Layer 13 of a small transformer language model trained on English Wikipedia (16 layers, counted from 0, width 128).
A neuron's activation on a vector x is quick GELU(weights . x), where the dot is the dot product. Quick GELU of z is z times sigmoid(1.702 z).

Input weights of the MLP neurons that the questions are about. A number n stands for (n - 500) times 0.001.
n26: 584,470,376,536,541,596,437,594,503,340,408,496,414,543,592,500,443,557,706,518,669,507,493,565,507,346,459,479,500,481,405,382,481,683,580,624,432,529,686,680,519,708,522,641,565,570,426,416,500,735,686,438,511,500,464,259,347,359,535,289,590,556,192,665,518,620,566,191,652,474,685,493,449,410,522,652,626,526,688,597,541,490,465,332,717,430,420,518,387,422,374,653,466,335,267,361,377,547,514,422,451,485,566,615,717,534,496,519,676,461,601,590,297,228,852,447,460,563,525,582,496,227,724,429,409,718,278,515
n40: 609,655,489,548,381,301,387,408,434,601,352,400,435,467,734,471,593,596,658,370,561,617,560,387,549,481,412,561,768,425,318,327,496,572,686,354,322,404,670,391,508,649,409,608,574,383,424,410,682,507,515,537,799,454,474,263,523,466,367,504,686,408,733,534,470,405,575,370,587,496,296,338,585,737,440,504,421,358,410,560,603,600,457,595,565,401,473,358,385,629,107,345,352,489,477,527,419,689,405,367,367,470,605,475,614,462,435,523,668,320,446,329,592,438,282,343,597,446,432,313,638,344,564,208,485,393,543,410
n48: 546,329,574,464,612,213,484,429,549,462,630,727,422,639,542,520,517,529,480,772,533,617,508,315,635,207,677,445,470,480,517,492,442,697,604,434,275,512,421,567,557,483,699,567,412,581,647,437,345,544,547,452,268,426,544,433,807,308,740,496,431,570,619,426,524,553,423,775,541,576,455,480,735,555,585,712,423,472,504,557,615,689,636,541,691,338,616,185,352,728,370,663,414,529,354,455,551,336,512,308,365,727,553,450,706,579,533,209,476,453,130,590,471,566,464,273,592,454,592,463,408,316,754,447,682,372,643,323
n53: 648,247,584,643,389,635,523,382,612,601,391,530,256,743,422,485,546,558,395,559,385,605,594,520,455,358,569,482,586,699,241,530,500,534,611,527,562,463,554,601,496,312,292,600,357,745,277,707,462,593,555,459,608,442,515,469,671,458,644,535,682,389,745,534,624,424,350,457,213,500,350,466,530,496,436,583,715,582,481,553,489,479,572,284,609,441,554,530,258,356,451,413,511,508,432,557,500,648,474,738,546,544,327,717,445,462,173,315,440,655,645,671,377,415,279,343,456,371,436,253,526,466,537,360,458,366,539,638
n60: 559,507,500,531,320,549,614,434,503,332,347,563,471,590,456,575,431,551,493,629,367,408,295,441,464,597,604,398,561,475,478,624,385,661,441,504,456,583,489,456,543,412,539,525,391,843,720,405,511,447,520,343,311,345,674,635,333,532,581,452,322,356,342,618,655,521,454,474,479,577,626,532,424,445,642,482,592,577,613,557,611,510,473,489,429,526,428,507,566,465,766,415,518,299,479,253,534,792,637,585,354,424,641,376,396,493,431,377,518,669,651,539,475,143,632,486,503,617,429,775,325,571,468,240,572,324,606,405
n96: 584,493,540,587,369,439,536,563,583,467,570,627,572,392,611,472,551,405,532,507,652,457,554,459,532,667,605,500,474,454,518,396,201,297,165,431,570,340,431,396,407,574,335,467,522,557,278,559,382,347,386,387,517,547,619,714,489,443,318,522,662,667,366,670,464,363,536,466,382,479,340,554,556,659,611,475,403,482,251,590,286,611,438,687,493,511,529,607,571,475,791,428,439,282,432,431,476,606,281,611,619,605,603,483,322,547,701,771,376,456,587,489,405,434,507,529,630,391,507,406,450,280,685,575,270,652,615,386
n98: 533,492,591,504,429,640,664,431,619,536,399,830,465,325,460,349,424,536,593,427,555,512,570,625,598,441,468,419,546,687,340,445,393,689,646,567,396,435,289,492,512,702,551,600,232,800,387,694,371,550,338,385,366,464,511,407,571,488,589,524,437,369,393,401,151,662,384,634,609,523,281,340,443,594,465,477,430,845,426,684,520,671,709,449,358,611,488,450,411,297,574,480,261,504,286,543,397,573,526,594,476,489,313,507,744,635,408,436,581,694,362,406,544,357,657,567,792,474,396,405,450,287,368,402,404,330,403,585
n100: 611,683,344,570,558,657,446,311,513,625,467,609,648,619,585,642,478,771,486,609,638,321,564,262,478,518,431,512,438,421,419,303,449,500,433,544,360,392,430,615,421,522,482,482,349,357,741,504,414,518,531,630,360,354,285,171,507,381,470,407,403,285,562,388,247,525,429,466,464,606,620,675,539,417,500,522,751,486,439,683,613,405,411,619,644,425,361,479,394,540,385,579,532,333,335,562,406,563,622,640,359,637,550,426,367,390,204,298,674,514,609,486,544,558,612,518,532,412,374,446,284,446,479,514,452,645,626,454
n124: 588,476,431,363,602,528,508,551,500,706,389,555,698,488,562,558,594,373,428,457,508,436,400,301,452,476,605,487,533,236,492,408,313,698,543,362,365,286,529,566,476,558,376,730,525,512,624,297,592,480,319,417,435,472,551,529,585,504,330,83,460,736,650,342,671,294,699,525,572,492,304,536,508,562,676,364,556,580,651,448,386,891,466,460,688,282,447,436,543,332,704,215,391,557,412,374,484,453,298,524,363,449,396,602,426,635,512,656,706,466,366,705,594,292,308,557,717,473,508,649,441,508,575,721,390,411,649,218
n170: 701,500,676,359,606,477,295,615,525,528,289,609,554,634,660,565,648,819,500,639,418,259,470,357,544,473,537,557,543,460,521,423,476,483,685,626,414,471,476,649,500,413,634,393,517,507,688,552,513,590,561,371,574,500,398,382,493,456,399,524,777,531,500,531,503,717,530,430,614,583,520,477,710,477,534,665,510,453,630,564,565,476,478,591,613,444,442,570,464,429,275,315,419,374,513,537,405,484,633,567,605,690,507,560,399,479,329,356,357,445,602,628,258,510,507,367,493,519,354,558,301,649,400,318,497,507,348,380
n249: 562,618,493,486,398,529,496,507,459,527,291,460,339,395,619,393,470,564,401,485,552,548,766,285,778,436,466,500,628,448,644,397,801,481,405,665,455,518,583,576,255,535,341,489,303,666,426,378,396,599,500,551,496,346,446,424,578,622,446,282,340,519,418,444,206,351,298,415,389,423,523,537,475,375,600,737,278,515,526,522,654,594,659,381,401,562,617,287,547,544,682,719,589,470,522,324,388,660,435,500,664,623,529,409,522,349,428,436,463,359,433,437,444,666,232,504,762,353,521,295,577,604,526,329,360,414,420,507
n336: 580,606,413,671,372,507,364,503,558,242,374,519,477,455,647,682,470,713,618,445,299,562,642,483,440,322,480,368,461,411,459,477,473,417,435,698,459,539,584,514,470,565,507,541,520,411,526,288,649,556,503,571,475,517,607,524,487,649,401,558,380,443,313,583,454,497,716,734,404,533,490,405,487,538,563,536,467,425,605,576,651,636,743,546,446,711,456,221,559,440,295,361,609,597,556,614,307,539,449,570,490,513,684,677,400,419,557,466,569,446,443,503,349,567,529,403,705,516,403,453,412,620,428,573,672,707,663,448
n362: 546,584,391,453,480,580,536,523,570,595,265,697,650,488,720,438,451,426,480,441,715,396,312,405,560,516,764,664,653,396,488,484,455,455,575,345,422,445,398,570,379,616,536,574,405,648,472,562,291,361,430,291,171,357,555,517,468,600,446,339,560,553,602,415,377,524,631,654,600,413,357,464,555,465,536,488,412,727,556,360,309,540,672,484,573,626,320,715,291,368,652,609,399,321,460,334,523,583,597,866,347,198,552,390,359,561,455,443,373,377,370,677,533,455,288,321,918,170,500,500,345,415,548,407,480,642,483,512
n383: 604,615,694,646,477,328,358,575,599,599,464,590,604,522,536,648,484,292,584,598,248,519,531,520,588,457,461,405,413,225,425,362,668,686,485,484,422,325,473,730,400,440,488,500,516,584,339,655,508,489,308,504,529,391,380,678,431,669,496,318,608,492,465,465,511,616,458,712,619,477,332,351,234,467,511,538,588,466,416,435,706,545,632,874,614,500,422,584,515,711,477,519,523,500,446,481,265,372,667,558,349,357,599,533,706,434,387,512,584,310,360,434,399,625,478,496,504,398,733,314,720,407,861,492,688,224,551,485
n421: 580,280,379,530,183,514,455,510,424,546,475,635,656,811,507,530,479,542,609,385,521,425,538,557,497,510,382,357,569,411,728,551,772,542,649,622,574,403,465,316,517,656,424,367,352,681,641,613,342,578,533,422,490,385,557,610,417,514,553,249,586,677,340,611,503,677,602,486,497,619,531,503,436,457,702,452,562,500,517,514,434,531,637,404,493,565,654,524,625,699,555,201,397,573,486,434,330,517,477,658,507,503,503,468,644,434,308,626,415,526,330,362,476,465,567,302,554,490,503,341,351,510,558,676,608,462,426,622
n440: 592,439,554,381,457,421,691,563,521,672,653,683,669,530,665,401,461,508,477,567,689,572,496,417,721,477,419,655,590,527,551,371,539,554,260,512,566,330,450,473,473,634,557,504,715,819,591,575,397,398,416,616,388,427,500,476,596,321,528,339,336,569,438,561,628,538,594,555,553,414,276,288,504,518,633,854,576,587,598,416,562,732,598,840,617,472,143,526,507,622,565,469,542,427,477,562,507,489,312,431,266,612,413,582,767,694,531,558,670,471,550,477,430,457,693,334,751,486,385,435,391,492,470,580,484,781,527,538
n471: 584,459,616,644,417,368,556,504,425,629,279,417,507,478,615,500,538,379,636,616,601,423,375,577,333,564,799,491,439,507,629,301,489,369,180,628,614,504,296,672,478,669,404,322,606,526,407,573,726,412,208,282,496,331,511,572,641,378,523,386,392,489,500,425,372,526,603,700,315,643,571,423,406,607,374,596,611,533,496,578,522,446,475,634,454,512,677,614,456,467,800,374,340,567,581,455,374,515,425,715,466,703,404,514,468,515,285,432,515,571,279,262,571,481,677,403,569,542,507,239,442,396,690,541,372,650,557,485
n490: 588,519,489,460,657,361,557,412,374,500,547,507,405,596,461,402,488,485,582,559,649,237,643,590,591,466,489,521,603,293,369,515,492,504,608,435,593,551,512,344,508,465,421,496,539,421,421,309,198,646,500,541,522,565,456,636,621,428,574,698,443,343,580,645,507,511,567,469,598,399,607,399,445,507,447,557,549,358,811,583,668,459,698,466,731,460,446,609,214,791,421,262,451,301,489,595,287,500,715,481,367,430,541,386,434,308,385,357,735,338,118,583,473,558,537,511,637,389,436,618,560,572,754,356,323,240,543,358
n541: 574,591,426,511,604,482,398,220,766,455,440,439,489,365,508,504,660,742,464,436,448,638,609,568,599,315,570,515,487,623,280,406,293,298,600,430,463,440,526,402,478,470,653,381,608,533,529,624,482,414,588,436,219,578,525,530,599,580,372,571,482,511,588,596,200,463,489,879,573,281,407,304,585,619,493,653,566,493,406,496,415,623,621,537,455,477,474,392,518,580,489,453,354,659,569,393,461,464,377,558,511,696,362,452,645,478,500,686,572,653,456,284,474,600,539,397,572,455,293,408,619,163,543,463,329,378,474,244
n573: 582,255,307,563,452,357,529,370,490,526,374,398,580,595,593,563,537,559,611,486,354,636,654,396,612,602,478,604,520,532,570,299,540,565,447,266,555,475,709,634,280,373,432,522,371,342,504,254,522,553,469,383,315,262,472,511,438,608,321,563,630,471,223,544,582,231,411,534,439,375,555,364,317,319,489,460,536,614,418,377,555,490,469,608,531,530,471,561,333,543,525,395,316,339,529,485,332,408,626,789,359,401,500,524,381,298,430,408,407,565,493,384,376,573,521,624,450,156,490,442,329,529,746,500,533,489,604,589
n574: 567,378,563,428,522,266,375,504,636,458,390,659,377,403,626,408,549,455,460,678,399,284,592,431,470,395,496,739,550,236,432,401,601,678,623,586,462,414,436,242,515,572,415,477,421,680,688,751,493,445,507,388,560,335,522,746,711,515,462,416,382,717,552,723,471,730,657,301,548,438,575,636,619,539,511,445,526,646,639,588,358,594,486,422,613,542,669,456,533,471,209,552,411,560,460,653,403,435,393,323,474,338,357,309,604,380,474,402,478,468,325,426,395,294,450,507,529,476,329,578,591,574,555,312,646,418,329,340
n660: 569,518,437,532,552,245,331,443,456,436,221,618,470,611,708,504,549,444,453,612,674,511,628,443,581,374,733,565,607,613,331,420,552,548,334,422,597,532,530,606,430,557,394,324,594,416,353,360,452,587,542,428,507,400,643,564,632,562,595,504,691,619,511,356,329,541,427,755,635,341,467,372,436,592,632,577,632,416,696,449,478,557,486,632,356,627,459,478,273,789,258,482,577,426,588,411,521,583,496,463,522,783,762,524,432,545,246,298,525,367,478,695,444,321,464,222,529,566,392,515,554,327,572,316,582,619,364,504
n667: 618,215,559,511,385,547,793,679,511,536,612,718,697,614,504,786,496,500,605,396,492,519,523,553,649,480,591,378,546,593,556,438,385,685,358,417,316,397,759,500,668,484,563,708,560,547,570,500,199,485,293,366,530,583,883,420,453,465,363,170,775,524,310,567,550,543,415,545,438,415,488,348,477,379,453,531,594,527,644,527,575,557,701,371,470,279,480,605,469,496,641,500,418,421,414,611,451,604,500,461,366,542,539,471,648,691,540,536,338,638,591,484,337,711,756,528,531,714,271,634,353,472,720,539,635,571,460,481
n679: 546,427,585,437,426,644,577,548,550,779,343,590,469,433,369,637,602,324,367,474,574,241,344,369,473,593,755,515,510,576,469,515,477,612,613,694,332,630,586,524,339,488,420,629,453,496,542,243,485,345,297,177,402,352,429,528,458,328,342,228,623,655,667,380,549,322,477,627,305,576,519,443,623,356,611,580,687,470,732,408,547,639,416,366,386,488,715,447,349,646,519,469,481,481,527,345,545,500,393,650,569,440,432,637,511,301,449,656,511,485,310,573,446,251,605,558,361,500,580,442,443,662,439,619,278,446,220,205
n740: 539,641,433,493,560,452,574,713,387,409,603,507,511,337,412,443,553,613,529,471,320,180,677,481,641,335,612,494,635,422,485,345,605,440,402,729,614,352,455,427,507,661,441,496,572,699,652,393,315,617,482,565,542,252,562,454,522,363,588,534,9,545,451,549,478,440,599,396,496,493,579,603,703,514,489,437,348,629,445,615,594,433,585,481,376,318,568,467,507,448,507,296,299,369,574,272,155,485,697,530,616,714,401,490,554,364,489,511,408,592,384,407,357,598,565,361,591,349,360,601,357,526,643,403,553,575,363,394
n742: 509,383,595,782,508,328,605,438,354,759,106,688,436,449,551,533,500,627,410,548,595,392,414,562,455,382,610,524,637,710,573,305,378,420,629,699,573,708,554,193,334,609,259,338,357,594,613,415,421,600,453,478,464,374,710,500,500,605,609,442,526,374,264,656,504,576,478,324,646,522,492,459,658,467,553,632,628,772,619,538,569,545,572,523,529,555,719,381,526,406,477,583,259,530,631,530,420,526,613,666,557,665,496,128,518,316,469,450,448,407,553,485,393,626,493,454,544,496,290,485,533,439,474,474,435,610,403,392

Each question shows a token from some text and the vector x that enters the MLP there. A number n stands for (n - 500) times 0.02.

" in": 102,538,501,501,546,488,503,544,469,490,590,488,591,488,475,578,557,443,479,555,542,544,440,597,414,481,464,488,401,515,527,446,460,482,547,555,391,527,515,500,546,491,510,511,469,495,513,549,581,465,433,497,532,434,572,512,460,468,476,426,478,520,458,441,580,461,460,474,558,538,439,538,496,511,421,558,485,530,389,463,500,291,440,456,482,414,438,503,547,476,474,514,576,479,401,465,506,453,535,509,491,460,333,571,597,549,589,480,515,498,476,421,596,545,522,434,438,550,515,615,496,472,440,568,538,501,425,558
Which neuron lights up most? n667

" ": 204,515,540,489,523,577,411,551,606,399,539,575,528,482,515,572,456,454,463,523,553,483,389,515,598,463,380,506,431,460,538,460,522,536,514,456,625,488,501,545,444,487,420,445,564,596,524,545,487,424,468,641,578,528,266,505,419,425,467,634,421,333,429,437,613,370,480,372,625,520,375,507,467,536,556,441,524,441,450,345,404,545,423,569,549,481,461,419,633,484,495,535,471,515,401,485,688,527,410,423,470,472,298,469,578,540,609,440,442,464,587,598,707,555,484,530,584,504,424,499,604,611,507,411,494,448,463,634
Which neuron lights up most? n440

"se": 254,516,482,447,541,544,454,539,279,460,328,526,383,655,393,611,639,527,510,392,344,463,518,523,470,482,441,500,494,555,510,629,358,345,528,599,503,573,348,522,680,401,527,501,466,451,512,589,410,508,510,641,457,530,361,585,502,578,558,431,593,454,441,536,591,424,431,519,524,404,529,758,517,458,544,513,548,595,453,457,667,289,357,434,498,444,525,496,573,609,444,542,494,405,562,467,385,469,570,429,415,510,392,517,495,569,515,549,529,547,575,474,594,529,470,606,356,567,491,564,486,520,342,560,481,580,551,593
Which two neurons fire most, strongest first? n100, n60

" r": 157,533,502,395,455,517,466,500,454,444,464,434,488,521,428,462,565,523,349,497,540,454,463,509,383,454,390,508,525,425,481,541,595,463,608,423,473,587,527,482,452,448,440,568,484,509,539,409,520,424,519,545,493,604,363,493,450,384,491,456,592,468,394,436,469,532,396,506,439,516,570,557,548,464,419,503,498,464,584,428,493,389,600,369,592,541,386,430,505,406,399,565,474,576,559,503,793,381,582,543,476,484,534,441,499,461,515,463,553,446,411,537,494,448,433,574,422,555,539,616,494,480,526,568,430,440,499,570
Which neuron lights up most? n679

" he": 191,453,553,594,510,537,500,399,481,437,512,509,495,365,403,433,536,603,570,462,458,390,525,483,463,527,369,502,474,466,582,521,562,503,441,560,520,651,572,450,684,502,515,369,462,393,508,637,550,532,557,564,569,556,351,441,545,464,453,462,435,370,391,415,460,540,391,532,451,509,400,489,542,560,384,577,560,440,581,387,396,228,394,581,472,480,465,447,563,384,568,590,627,452,416,612,519,594,520,528,374,480,553,545,486,421,540,579,516,521,455,578,468,592,499,525,407,395,591,469,400,491,456,537,421,471,456,493
Which neuron lights up most? n100

" Br": 177,610,411,495,557,600,472,556,402,537,287,506,585,467,400,475,438,484,489,461,476,411,531,338,452,525,323,523,527,462,443,434,688,319,498,522,414,583,445,464,544,353,617,465,556,476,449,394,438,408,518,467,552,581,361,544,543,574,544,600,526,519,404,362,311,568,481,557,493,511,493,482,516,478,494,469,473,580,532,436,473,444,479,489,409,633,464,561,559,422,484,503,523,510,648,507,717,495,603,455,536,507,530,438,517,499,606,538,438,481,508,509,507,585,473,529,491,488,491,468,507,594,561,584,484,513,647,476
Which three neurons fire most, strongest first? n249, n362, n336

"q": 179,358,517,372,517,531,567,429,414,436,598,499,563,583,369,439,491,582,457,590,536,406,528,378,562,458,367,498,448,443,607,533,556,385,397,519,426,631,499,501,538,516,589,547,544,375,539,510,560,456,502,391,474,528,469,615,437,503,488,515,430,565,571,338,474,566,401,524,453,544,462,610,552,494,423,475,521,459,496,675,471,441,528,685,514,583,534,530,539,487,668,577,535,441,608,569,622,444,414,407,522,470,418,511,462,510,544,505,550,487,496,564,685,610,460,444,449,611,492,493,458,609,489,541,578,488,667,584
Which neuron lights up most? n48

" for": 90,495,496,477,542,460,463,481,433,528,472,520,516,439,492,531,572,418,475,455,482,510,455,479,506,519,510,486,414,487,507,514,516,471,542,554,434,443,494,541,507,513,567,421,497,506,462,592,536,495,499,416,479,482,414,453,431,429,464,477,467,489,548,451,565,537,446,489,511,507,528,477,482,461,430,469,561,412,424,529,538,298,386,459,504,476,473,500,479,467,448,501,515,523,394,415,503,402,581,490,544,509,440,599,530,474,488,482,510,464,500,481,483,497,511,410,449,588,569,563,565,483,489,533,569,423,453,542
Which neuron lights up most? n383

"e": 226,472,457,541,487,482,485,594,391,443,458,620,530,579,323,426,307,475,551,392,304,463,520,650,711,561,367,513,579,479,432,539,601,499,495,450,669,499,479,511,425,471,377,447,414,510,323,556,446,638,458,643,593,390,479,523,430,471,603,639,553,469,443,396,487,558,386,395,620,520,448,542,592,468,483,504,455,403,452,505,516,309,481,447,515,409,561,561,516,384,478,545,464,512,405,536,640,514,594,564,539,513,376,435,503,517,595,544,413,485,636,503,571,454,477,536,482,536,517,399,458,530,317,570,510,519,536,574
Which neuron lights up most? n53

" (": 140,509,402,437,486,523,591,459,589,576,550,413,509,490,505,461,502,475,414,395,468,443,556,594,443,408,414,494,435,550,476,564,578,545,420,549,590,626,450,456,568,578,530,409,508,518,495,608,549,452,575,611,414,688,531,614,501,464,383,480,480,558,440,339,544,494,462,474,474,510,412,481,549,603,425,416,542,436,451,414,486,533,469,535,532,484,439,455,603,448,456,482,440,410,520,511,623,483,430,572,488,580,498,589,574,532,474,460,546,538,498,389,532,468,422,486,455,511,510,529,556,448,385,472,418,445,486,624
Which neuron lights up most? n541

" there": 202,503,509,585,555,531,516,516,423,364,544,434,489,541,422,383,383,478,347,515,437,591,490,607,466,388,552,492,465,500,454,589,439,464,517,487,518,604,381,494,502,489,478,522,494,514,425,647,380,591,540,640,508,521,432,566,552,553,614,623,516,460,561,403,404,493,412,642,473,462,420,629,464,546,362,570,647,464,538,376,431,171,590,598,461,543,392,436,435,578,461,608,471,503,428,558,433,469,600,505,532,490,468,506,403,571,596,508,466,545,494,521,591,558,420,477,348,553,449,371,520,546,481,478,418,413,495,577
Which three neurons fire most, strongest first? n53, n490, n541

"54": 198,409,488,481,453,621,446,518,428,530,527,420,594,597,364,509,488,500,504,503,575,524,432,472,613,631,448,495,409,499,389,520,613,523,444,576,536,515,506,587,469,440,429,535,553,417,469,473,651,533,442,616,497,445,396,499,445,488,451,567,443,468,457,491,530,378,505,392,542,493,447,519,324,430,446,511,574,445,451,437,500,503,253,502,514,524,482,418,580,463,610,517,365,493,490,632,589,439,443,404,429,499,350,430,377,643,457,500,352,492,512,594,609,561,520,534,404,593,418,644,398,668,507,469,469,413,626,490
Which two neurons fire most, strongest first? n573, n124

"ap": 319,558,523,432,450,583,622,531,300,467,741,504,676,584,322,433,520,457,485,388,442,609,531,575,360,533,312,531,521,619,531,520,338,442,488,435,693,536,596,390,591,506,585,503,594,549,495,547,442,530,546,575,495,604,602,546,427,508,368,513,624,543,556,443,619,425,466,612,601,613,453,441,429,479,473,596,327,443,494,524,463,432,384,547,365,586,480,602,550,545,494,431,519,555,553,794,561,455,453,442,487,471,416,505,489,707,579,508,541,434,559,595,350,497,599,527,575,584,537,465,351,511,405,567,617,546,386,494
Which neuron lights up most? n667

"20": 191,469,537,465,477,490,378,529,533,529,605,475,444,553,448,497,494,572,533,474,450,550,494,470,582,483,338,498,360,454,512,398,499,560,529,488,696,647,527,530,505,561,496,585,371,513,464,535,583,613,548,491,457,468,343,556,407,547,421,634,532,489,448,409,472,503,515,476,355,404,385,478,370,516,460,377,608,511,280,470,528,591,267,444,524,347,437,507,462,468,530,480,413,617,420,504,518,403,492,526,567,387,421,577,458,581,591,558,471,441,458,502,565,527,433,602,379,489,458,509,417,518,484,511,513,555,507,398
Which neuron fires most, and how strongly? n573, at about 3.6

" South": 175,468,403,564,663,506,525,463,361,604,524,547,618,526,463,523,527,454,473,433,447,456,602,377,456,496,487,498,477,563,645,375,510,578,499,438,454,507,373,573,499,391,510,439,568,505,446,451,604,417,510,530,452,542,483,527,442,574,518,634,497,485,575,341,551,540,418,564,627,557,464,411,510,530,575,608,529,478,506,356,497,362,409,455,430,631,485,383,599,446,377,519,473,531,574,574,561,407,496,467,503,535,385,515,474,567,520,372,516,493,575,477,571,698,494,388,494,497,558,520,459,485,578,715,431,582,605,476
Which neuron fires most, and how strongly? n48, at about 1.7

" |\n": 190,490,450,462,579,516,418,539,614,409,496,410,573,556,499,561,479,519,526,473,431,517,499,312,452,403,389,494,431,490,522,494,570,476,491,562,497,651,495,511,392,467,606,499,579,356,429,528,566,454,588,537,518,429,594,538,426,719,517,554,427,651,544,258,436,523,581,578,579,499,517,572,559,475,462,430,557,452,487,496,534,553,363,538,542,492,428,475,685,482,589,580,557,460,541,493,520,405,488,422,429,481,416,483,462,662,641,581,553,511,459,522,715,501,429,430,606,605,487,384,539,586,443,534,482,411,605,539
Which three neurons fire most, strongest first? n124, n336, n541

"ig": 205,499,518,485,566,483,363,553,313,515,367,373,535,451,494,435,543,588,525,595,560,560,518,563,293,677,469,523,497,491,626,432,600,555,470,598,564,456,383,494,467,553,441,463,553,434,523,558,539,393,446,591,477,538,489,660,442,512,542,501,343,492,362,544,458,452,487,334,451,479,686,405,512,539,437,507,441,376,473,447,394,399,351,559,444,555,476,496,470,485,497,536,609,535,606,418,565,382,420,550,477,457,528,422,486,500,583,467,509,494,634,508,516,550,502,672,525,600,498,552,499,515,489,454,484,538,402,644
Which two neurons fire most, strongest first? n471, n742

"w": 121,549,547,492,504,519,458,507,283,553,479,508,520,501,583,494,525,457,512,471,396,468,536,524,471,525,562,506,535,445,533,516,598,587,492,620,596,490,435,449,428,502,501,571,595,477,478,579,447,448,474,541,468,574,457,410,437,480,523,564,443,543,421,529,501,474,466,468,589,501,569,530,489,512,364,501,536,491,440,532,453,429,434,647,480,606,486,482,540,532,518,481,510,573,529,502,578,444,502,593,375,516,557,466,472,452,546,517,492,442,647,471,455,541,490,509,442,539,467,493,550,442,438,559,485,568,481,714
Which neuron lights up most? n742

"ele": 232,436,388,508,474,535,426,365,363,478,626,450,513,483,406,535,537,420,336,478,457,494,600,655,591,448,265,495,509,522,435,569,388,500,526,457,593,598,494,615,565,411,531,551,359,498,477,555,652,565,367,531,440,622,480,456,520,598,425,454,559,623,559,324,388,454,312,347,538,386,630,528,527,550,390,331,485,420,547,483,613,439,394,525,573,495,501,561,437,421,437,572,531,429,490,531,450,590,679,382,518,440,470,558,432,544,598,462,420,601,534,546,544,381,543,511,493,594,478,411,555,503,411,440,513,426,437,447
Which neuron lights up most? n53

" Pr": 38,538,402,516,441,515,529,526,467,495,452,470,516,493,497,494,545,500,491,485,481,503,476,490,510,486,574,507,494,457,472,486,521,523,512,519,560,543,509,447,479,509,545,564,411,493,491,495,516,522,485,510,517,512,500,489,510,452,481,468,491,568,522,496,432,546,505,553,478,523,475,487,480,467,491,490,532,474,501,538,463,475,502,453,553,510,463,489,554,547,501,458,482,471,550,482,604,555,464,503,496,561,545,541,508,460,514,482,530,515,524,491,521,459,462,545,536,509,544,483,550,510,528,535,505,464,517,425
Which neuron fires most, and how strongly? n679, at about 1.4

"is": 482,516,481,459,598,682,517,586,381,466,589,506,498,504,269,508,462,501,338,654,503,576,588,421,371,708,384,508,530,710,501,571,486,602,374,649,603,358,506,428,448,528,687,594,641,535,456,635,485,487,487,652,486,760,488,535,352,527,505,386,428,480,441,525,523,635,576,548,541,437,503,466,461,390,707,414,551,376,343,583,507,305,560,372,456,502,275,599,659,427,436,515,393,571,580,508,538,521,510,538,635,425,315,597,334,514,690,508,486,479,633,389,495,695,538,503,399,465,469,505,499,604,512,516,670,639,421,579
Which three neurons fire most, strongest first? n667, n440, n740

"i": 218,589,577,590,390,663,477,592,264,436,615,591,329,462,434,501,547,530,402,498,454,529,515,538,415,462,646,511,505,454,564,490,482,468,510,669,609,532,434,581,500,645,537,407,617,573,497,487,627,554,521,594,452,474,483,488,535,476,423,577,454,480,521,400,457,434,539,456,642,493,522,509,587,508,381,380,484,587,476,526,421,417,537,535,411,660,471,533,594,375,544,571,454,487,484,514,599,517,477,558,369,431,497,503,531,491,525,576,524,447,617,384,548,653,540,451,556,435,502,632,438,558,331,518,436,541,605,659
Which neuron lights up most? n740

" M": 141,561,465,474,487,450,444,518,394,536,591,537,590,471,603,447,503,467,369,437,381,484,551,508,458,485,492,529,544,473,561,475,605,416,507,484,484,653,544,546,444,568,468,515,528,446,434,581,536,512,487,533,485,574,540,522,474,504,431,596,502,426,474,417,440,466,488,504,521,505,511,531,412,499,441,592,538,561,521,493,449,441,507,579,439,642,465,544,478,419,532,506,604,539,542,610,772,514,419,518,544,498,398,494,479,625,532,473,437,431,601,483,520,534,481,444,553,462,491,444,442,534,450,466,461,634,462,459
Which three neurons fire most, strongest first? n362, n440, n249

" but": 195,445,570,559,545,588,518,532,487,497,354,408,546,450,460,428,498,536,381,549,437,484,487,547,433,446,514,490,433,494,466,512,588,415,497,457,519,564,495,562,457,377,545,359,611,347,462,577,369,505,603,637,544,561,372,569,544,487,573,540,461,473,566,437,443,470,514,502,436,473,524,508,477,517,484,517,557,544,508,439,541,61,501,469,566,483,500,544,394,435,472,606,527,577,446,592,421,539,587,548,430,472,488,443,492,462,625,629,447,484,442,436,535,432,466,527,408,527,592,409,483,503,500,569,477,430,436,434
Which neuron fires most, and how strongly? n490, at about 1.2

".": 65,458,448,564,524,541,542,477,540,511,458,485,433,515,456,490,511,502,480,488,526,585,504,508,479,502,526,496,378,492,535,523,507,505,460,463,517,590,534,538,510,442,553,500,517,491,518,482,499,491,499,583,529,535,515,506,540,442,462,511,509,496,607,518,505,492,499,436,555,463,569,543,500,480,582,483,557,477,478,552,500,420,423,559,491,564,443,494,503,519,465,528,556,445,460,530,442,531,499,563,447,487,459,516,502,515,543,494,486,494,569,397,514,507,496,566,579,517,479,417,493,427,535,529,484,446,467,547
Which two neurons fire most, strongest first? n100, n573

"le": 155,422,458,401,506,555,493,519,303,540,511,513,483,539,439,606,496,432,466,445,511,526,468,512,501,441,416,478,451,550,552,553,343,501,540,472,477,471,533,429,567,433,535,490,444,493,566,545,619,477,587,447,508,417,536,549,538,553,508,589,454,520,516,410,488,481,455,471,586,485,457,589,423,510,438,473,509,624,592,488,520,272,311,490,542,403,436,451,610,481,559,573,540,497,572,534,454,555,558,505,416,544,399,543,441,511,442,496,474,473,484,549,482,542,460,498,307,527,519,609,442,533,370,516,552,533,556,465
Which neuron lights up most? n60

" |": 188,517,602,493,507,537,432,579,570,388,576,500,581,551,432,472,672,389,393,429,506,442,360,424,535,514,517,500,384,386,514,527,587,519,543,544,572,493,566,446,482,418,457,579,578,462,447,619,590,383,393,523,512,468,458,624,485,532,618,490,345,510,430,397,523,492,596,503,500,507,558,469,574,529,425,383,513,469,475,402,634,397,513,436,560,598,428,633,698,560,612,562,535,530,544,596,545,333,548,469,545,407,385,415,448,464,511,478,457,469,409,531,523,646,537,547,476,570,554,439,484,478,341,479,479,486,452,374
Which neuron lights up most? n383

"ady": 268,486,501,411,595,521,433,460,361,397,585,586,567,527,515,511,482,449,452,510,416,472,505,466,550,519,465,486,518,418,553,459,461,416,575,580,509,687,504,435,511,537,600,554,482,436,317,387,394,564,623,511,554,611,409,450,594,519,552,529,528,480,604,419,569,392,584,526,460,408,514,485,471,476,295,628,551,504,478,600,472,153,341,535,503,487,532,484,565,588,641,421,497,576,443,436,419,520,400,502,458,514,476,447,505,345,593,511,428,559,515,525,567,588,562,615,263,633,570,583,600,602,386,603,315,543,445,455
Which neuron fires most, and how strongly? n490, at about 1.8